Layer 11 of a small transformer language model trained on English Wikipedia (16 layers, counted from 0, width 64).
A neuron adds its activation times its output weights to the MLP's output. To switch it off is to set its activation to zero at one token and run the rest of the model.

Output weights of the MLP neurons that the questions are about. A number n stands for (n - 500) times 0.0011.
n2: 637 530 494 561 446 547 596 463 503 355 470 367 647 525 433 441 406 547 650 564 458 440 407 486 704 345 569 442 588 665 592 599 435 397 429 277 647 682 456 312 485 647 715 502 715 534 476 535 693 538 253 530 583 278 671 623 431 629 703 697 494 804 589 617
n12: 405 756 392 829 570 717 535 481 390 660 329 498 877 622 404 474 216 473 444 293 477 444 287 566 434 538 375 428 442 484 661 570 494 501 228 359 672 455 390 601 508 490 543 440 408 284 347 505 669 497 445 624 369 411 629 585 494 463 631 148 312 760 472 937
n20: 509 613 517 482 632 339 422 372 432 557 611 393 477 464 368 540 668 324 638 320 648 400 553 520 383 620 320 474 291 426 464 532 619 347 430 655 549 427 425 310 244 473 511 536 687 519 427 356 624 430 490 574 279 499 519 477 428 527 370 612 566 412 597 392
n22: 413 542 451 322 545 498 583 614 526 621 798 555 704 374 500 469 519 603 530 293 603 561 515 496 573 497 340 615 624 550 441 400 591 418 393 630 554 729 298 352 510 400 417 309 613 661 428 246 664 318 578 479 460 640 514 702 214 398 438 555 546 469 509 355
n32: 482 612 502 517 521 592 355 523 461 508 565 584 389 477 242 465 737 537 532 347 606 453 671 688 477 464 632 446 526 366 462 688 531 541 434 618 541 568 429 642 725 667 838 471 251 463 543 768 345 490 658 399 357 652 475 594 729 442 511 403 490 572 349 364
n34: 452 677 386 515 602 339 464 836 472 470 692 540 570 17 504 363 475 466 523 345 495 610 374 607 370 677 599 513 262 478 625 444 303 322 598 585 581 533 473 200 454 489 547 472 415 505 341 742 638 328 617 469 726 512 270 571 415 548 470 450 173 499 340 423
n93: 418 556 374 462 375 442 786 479 512 460 658 441 348 484 672 430 286 495 324 536 716 397 447 459 521 102 479 372 655 255 378 502 409 442 303 327 517 739 317 547 379 567 458 592 414 628 380 623 412 513 344 241 416 396 353 557 379 550 571 243 582 425 442 586
n96: 269 576 597 606 622 253 325 596 288 648 486 596 530 320 393 418 629 391 742 515 777 425 381 452 536 464 855 550 610 590 337 590 564 644 425 527 572 428 658 381 329 425 599 486 580 441 459 313 642 444 597 502 441 348 615 576 509 417 496 375 282 541 557 517
n126: 586 374 460 382 665 273 650 477 446 508 611 703 470 575 711 459 532 423 237 463 318 687 87 477 404 584 310 632 493 516 480 545 478 522 503 729 159 515 290 472 187 435 582 405 475 507 683 464 478 488 285 394 643 537 480 659 267 436 431 444 532 419 314 607
n155: 492 262 468 190 395 411 611 429 493 443 782 608 614 367 362 490 201 359 525 509 369 645 331 583 608 493 436 284 500 512 484 499 438 399 690 402 399 701 675 439 418 367 289 673 630 528 476 518 578 685 353 558 674 349 502 726 535 554 422 456 368 270 855 545
n176: 649 613 400 496 419 411 244 448 380 346 374 581 446 456 475 594 540 397 178 511 583 699 815 417 518 273 283 467 470 486 444 394 247 399 365 729 584 826 517 721 411 449 788 343 686 606 355 604 398 481 626 471 620 431 345 400 572 495 525 428 461 738 406 523
n177: 545 433 326 169 466 487 538 316 540 576 539 289 538 636 531 460 641 559 429 560 407 472 330 306 494 645 490 690 518 429 750 471 390 422 591 621 630 675 441 432 621 512 458 464 481 358 171 399 355 393 139 537 623 194 330 691 574 557 458 540 433 374 398 601
n191: 382 584 465 475 305 909 454 488 423 481 477 479 403 379 251 357 618 444 324 307 502 453 461 494 371 485 338 680 453 539 374 638 503 586 327 272 823 84 561 564 698 713 513 430 299 285 556 714 377 433 371 794 384 263 718 544 417 611 593 364 464 712 484 674
n197: 352 422 488 485 552 347 720 485 234 286 585 599 721 663 607 533 555 321 335 314 565 670 416 265 431 648 100 599 430 374 407 453 580 497 374 656 368 402 450 517 396 772 471 582 917 712 527 673 566 475 637 571 450 482 432 755 99 474 473 512 518 535 339 712
n233: 649 494 427 436 522 595 264 667 484 544 527 570 544 536 408 594 596 171 630 516 702 437 362 696 439 539 745 601 488 502 580 626 521 546 541 279 499 765 363 450 426 484 540 698 339 479 391 443 424 586 714 567 614 822 727 711 307 327 409 309 717 461 685 821
n250: 163 399 632 497 473 503 623 377 405 388 260 793 321 551 541 668 486 451 264 369 669 576 374 380 512 514 328 606 490 583 592 541 460 636 582 420 313 307 586 685 632 584 172 691 637 144 404 509 476 482 621 476 570 378 611 535 497 575 512 533 665 419 542 344

Each question names a token from some text and the token that comes next. It shows the activations a of the neurons there, in the order above. A number n stands for (n - 500) times 0.016.

Then comes g, the gradient of the next token's log-probability with respect to the MLP's output, scaled to length 1. A neuron's effect is roughly proportional to its activation times (output weights . g). A number n stands for (n - 500) times 0.00087.

" he", then " had"
a: 500 500 500 500 500 500 500 512 500 500 500 618 500 500 500 500
g: 772 309 427 719 302 457 404 344 353 312 771 356 413 757 397 324 598 641 669 377 355 415 369 392 527 484 541 688 482 345 646 542 431 242 542 575 563 418 376 648 615 503 461 619 692 387 454 631 614 431 571 688 377 703 431 417 420 569 373 525 247 655 141 418
Which neuron, switched off, lowers the next token's probability most? n177

" ", then "10"
a: 532 500 500 500 500 500 500 500 500 500 500 500 500 500 500 500
g: 514 650 562 484 731 390 477 807 582 456 489 719 597 577 538 444 484 608 289 653 586 353 631 541 529 469 760 496 303 737 327 306 408 564 225 167 403 679 670 346 589 632 346 602 640 445 427 550 650 487 553 474 622 502 718 692 573 562 542 615 612 569 613 132
Which neuron, switched off, lowers the next token's probability most? n2

"arried", then " An"
a: 500 500 500 500 513 500 500 567 500 500 577 500 500 551 500 500
g: 232 376 608 482 581 428 635 600 486 341 223 699 566 249 373 335 476 354 376 285 727 420 716 484 450 393 518 417 452 485 310 246 398 298 450 529 194 710 576 416 423 643 752 384 428 528 719 617 652 409 562 366 548 605 405 703 360 586 518 470 368 363 256 519
Which neuron, switched off, lowers the next token's probability most? n176

"st", then "ro"
a: 506 500 500 502 500 500 500 500 500 500 500 500 500 500 582 500
g: 539 517 216 267 498 411 676 331 137 457 503 580 401 450 545 432 577 540 479 533 348 386 235 335 486 798 444 631 384 528 261 639 617 599 367 497 538 596 611 717 527 655 283 619 633 593 181 563 430 395 246 339 586 654 520 684 259 490 551 471 551 474 604 694
Which neuron, switched off, lowers the next token's probability most? n233

"it", then "ing"
a: 500 500 500 500 605 500 500 500 500 500 500 500 506 500 500 575
g: 441 679 514 516 255 341 639 821 627 286 427 286 472 493 349 550 539 373 486 391 615 582 635 304 486 493 472 723 421 451 886 571 248 595 527 361 681 453 569 423 616 345 242 396 749 368 586 521 396 303 508 461 668 426 559 463 398 316 344 408 449 710 675 314
Which neuron, switched off, lowers the next token's probability most? n250

",", then " M"
a: 500 500 500 500 500 500 500 500 500 500 688 502 500 500 500 500
g: 403 233 511 505 605 640 770 609 360 430 494 640 602 572 364 364 449 377 530 447 615 324 695 496 294 291 542 488 350 386 377 488 369 508 397 345 429 334 676 426 523 586 535 447 352 682 655 569 642 371 794 261 271 531 303 706 334 450 675 482 370 345 122 407
Which neuron, switched off, raises the next token's probability most? n176

"|", then " "
a: 501 539 500 500 500 504 500 500 500 500 500 500 500 500 500 500
g: 626 686 350 305 307 692 434 525 490 514 356 359 676 442 474 420 518 771 460 373 499 247 431 497 362 574 772 439 487 537 493 255 489 673 351 440 500 584 462 713 670 555 255 286 501 599 424 691 723 852 346 478 500 476 566 529 786 534 535 158 457 496 633 537
Which neuron, switched off, lowers the next token's probability most? n12

".", then " Pl"
a: 500 500 500 500 500 500 554 500 500 500 500 500 500 500 500 500
g: 615 549 305 561 399 428 809 684 636 478 478 552 578 426 682 786 400 482 494 491 573 896 391 502 330 567 473 296 573 645 558 737 297 581 453 573 547 419 652 196 497 619 582 687 571 497 554 285 454 546 448 488 515 719 585 244 607 359 543 762 417 617 788 487
Which neuron, switched off, raises the next token's probability most? n93

" no", then " iss"
a: 500 500 500 551 500 505 500 520 500 500 503 517 500 500 500 500
g: 505 564 461 573 493 281 274 629 380 585 135 354 452 606 673 706 764 598 531 849 214 722 553 527 374 267 332 499 572 571 534 475 327 668 678 466 506 564 535 621 411 653 374 570 585 429 582 490 413 594 509 491 490 365 423 331 381 780 716 598 383 590 612 727
Which neuron, switched off, raises the next token's probability most? n22

"cl", then "if"
a: 509 500 500 500 500 500 500 500 500 679 500 500 500 500 500 500
g: 640 391 598 620 235 610 515 646 446 608 341 388 782 415 622 409 347 617 492 908 506 493 229 582 651 471 510 613 672 630 385 731 228 613 476 409 343 695 474 411 590 337 519 449 326 596 340 426 337 560 503 708 604 739 545 598 413 356 430 596 512 496 757 671
Which neuron, switched off, lowers the next token's probability most? n155

" child", then "ren"
a: 500 500 500 500 622 500 500 593 500 500 500 500 575 500 500 500
g: 514 696 182 424 673 563 595 765 389 911 722 568 239 632 365 227 593 514 369 281 555 473 473 541 268 443 560 406 434 429 591 568 489 369 550 461 610 487 369 364 622 529 345 420 445 444 666 779 439 368 517 582 697 528 347 534 290 322 585 371 671 432 493 341
Which neuron, switched off, lowers the next token's probability most? n32

"iz", then "ab"
a: 500 500 500 500 500 500 500 500 500 500 500 500 976 500 500 508
g: 496 468 498 644 413 698 259 623 524 365 619 311 620 599 268 341 620 546 529 578 520 550 173 451 589 413 282 287 651 587 522 654 303 369 489 474 617 347 347 635 585 680 498 515 396 288 320 921 245 600 475 443 210 703 516 549 518 587 471 466 508 507 544 720
Which neuron, switched off, lowers the next token's probability most? n191

" ", then "1"
a: 500 508 500 502 500 500 566 505 500 500 500 500 500 500 500 502
g: 437 380 620 477 552 703 395 376 490 365 566 300 483 375 793 502 543 492 639 727 646 559 561 407 319 293 605 632 660 300 377 759 420 450 328 371 437 588 385 613 483 620 635 316 330 363 509 350 396 558 96 274 517 419 627 463 450 505 432 311 261 532 306 766
Which neuron, switched off, lowers the next token's probability most? n93

"ed", then "ford"
a: 500 500 500 500 500 500 500 500 500 500 500 500 500 529 500 500
g: 520 459 751 609 466 520 502 430 654 466 456 365 417 288 750 240 620 328 429 444 608 520 361 658 646 353 807 401 564 442 459 580 504 657 528 406 422 266 794 397 511 630 866 389 418 729 343 471 262 544 655 595 517 572 601 524 369 521 462 609 717 224 309 494
Which neuron, switched off, raises the next token's probability most? n197

" the", then " d"
a: 509 500 500 511 500 536 500 500 500 500 500 504 500 500 500 500
g: 648 866 563 320 699 516 456 640 375 635 569 509 610 334 688 614 516 718 559 463 810 380 282 483 475 584 416 437 283 414 622 364 590 495 681 461 649 470 569 698 638 432 225 344 697 374 522 476 332 467 689 268 836 344 505 630 564 587 504 630 476 359 585 570
Which neuron, switched off, lowers the next token's probability most? n34

"ing", then " over"
a: 500 500 500 503 503 500 500 500 500 500 541 500 500 500 500 500
g: 634 453 482 546 160 556 467 513 876 545 372 334 450 590 496 423 554 523 621 550 280 387 290 728 669 641 760 803 585 387 572 453 603 691 484 368 489 461 504 427 454 191 491 671 700 223 352 452 377 693 523 541 642 512 502 453 776 580 378 547 590 526 682 553
Which neuron, switched off, raises the next token's probability most? n176

"augh", then "n"
a: 500 500 500 500 500 500 500 500 500 500 500 500 500 716 500 500
g: 455 603 518 583 538 297 357 224 442 704 541 328 495 575 484 597 516 433 476 554 445 522 609 375 320 456 282 663 702 62 584 353 324 300 490 499 277 722 458 529 302 471 628 310 744 652 406 567 606 309 364 353 722 433 251 365 408 534 369 376 531 659 591 451
Which neuron, switched off, lowers the next token's probability most? n197

"it", then "ch"
a: 500 500 500 500 500 500 500 500 500 500 500 500 500 500 500 576
g: 560 672 493 483 638 699 591 475 720 355 593 483 676 414 362 309 592 618 439 346 704 342 448 465 573 760 596 263 403 294 243 239 530 492 859 450 519 576 563 552 654 584 731 470 288 308 636 664 458 471 551 458 371 676 714 756 420 483 336 456 604 432 342 562
Which neuron, switched off, raises the next token's probability most? n250

"ons", then ","
a: 500 500 500 500 502 504 525 857 500 500 500 500 500 500 500 500
g: 429 355 400 617 611 264 668 693 225 718 698 372 629 658 652 243 370 799 624 524 672 285 383 605 429 557 770 282 556 645 478 460 534 468 584 363 271 322 590 503 705 498 397 221 684 391 526 579 468 342 557 443 480 322 439 353 525 470 318 458 438 401 489 575
Which neuron, switched off, lowers the next token's probability most? n96

"en", then "ry"
a: 500 500 500 500 500 847 500 500 500 500 500 500 500 667 504 535
g: 426 755 730 739 592 390 695 347 410 518 395 614 464 485 675 205 576 668 640 365 444 605 620 485 451 683 664 453 706 398 709 726 532 509 402 233 522 553 599 489 520 440 576 543 543 566 329 742 234 470 642 555 500 582 269 520 315 344 439 348 383 373 263 757
Which neuron, switched off, lowers the next token's probability most? n34

" Wh", then "it"
a: 500 500 500 566 500 500 500 500 500 500 518 500 500 500 500 500
g: 632 271 336 458 350 311 547 506 568 545 590 514 693 537 345 487 678 680 244 382 709 225 294 442 327 372 249 549 405 480 210 529 431 693 576 591 553 477 329 624 444 500 767 458 546 579 173 533 548 578 542 569 601 503 706 565 150 511 546 464 721 470 652 548
Which neuron, switched off, lowers the next token's probability most? n22

"ic", then "le"
a: 508 500 500 606 500 500 500 500 500 500 500 544 500 500 500 552
g: 443 474 591 366 582 662 572 310 496 439 435 430 818 294 414 461 518 164 891 636 451 499 444 390 365 615 202 464 719 453 433 561 341 465 589 655 370 706 464 609 367 503 673 631 597 504 697 436 685 463 398 671 692 377 447 623 410 342 272 433 490 219 503 411
Which neuron, switched off, lowers the next token's probability most? n22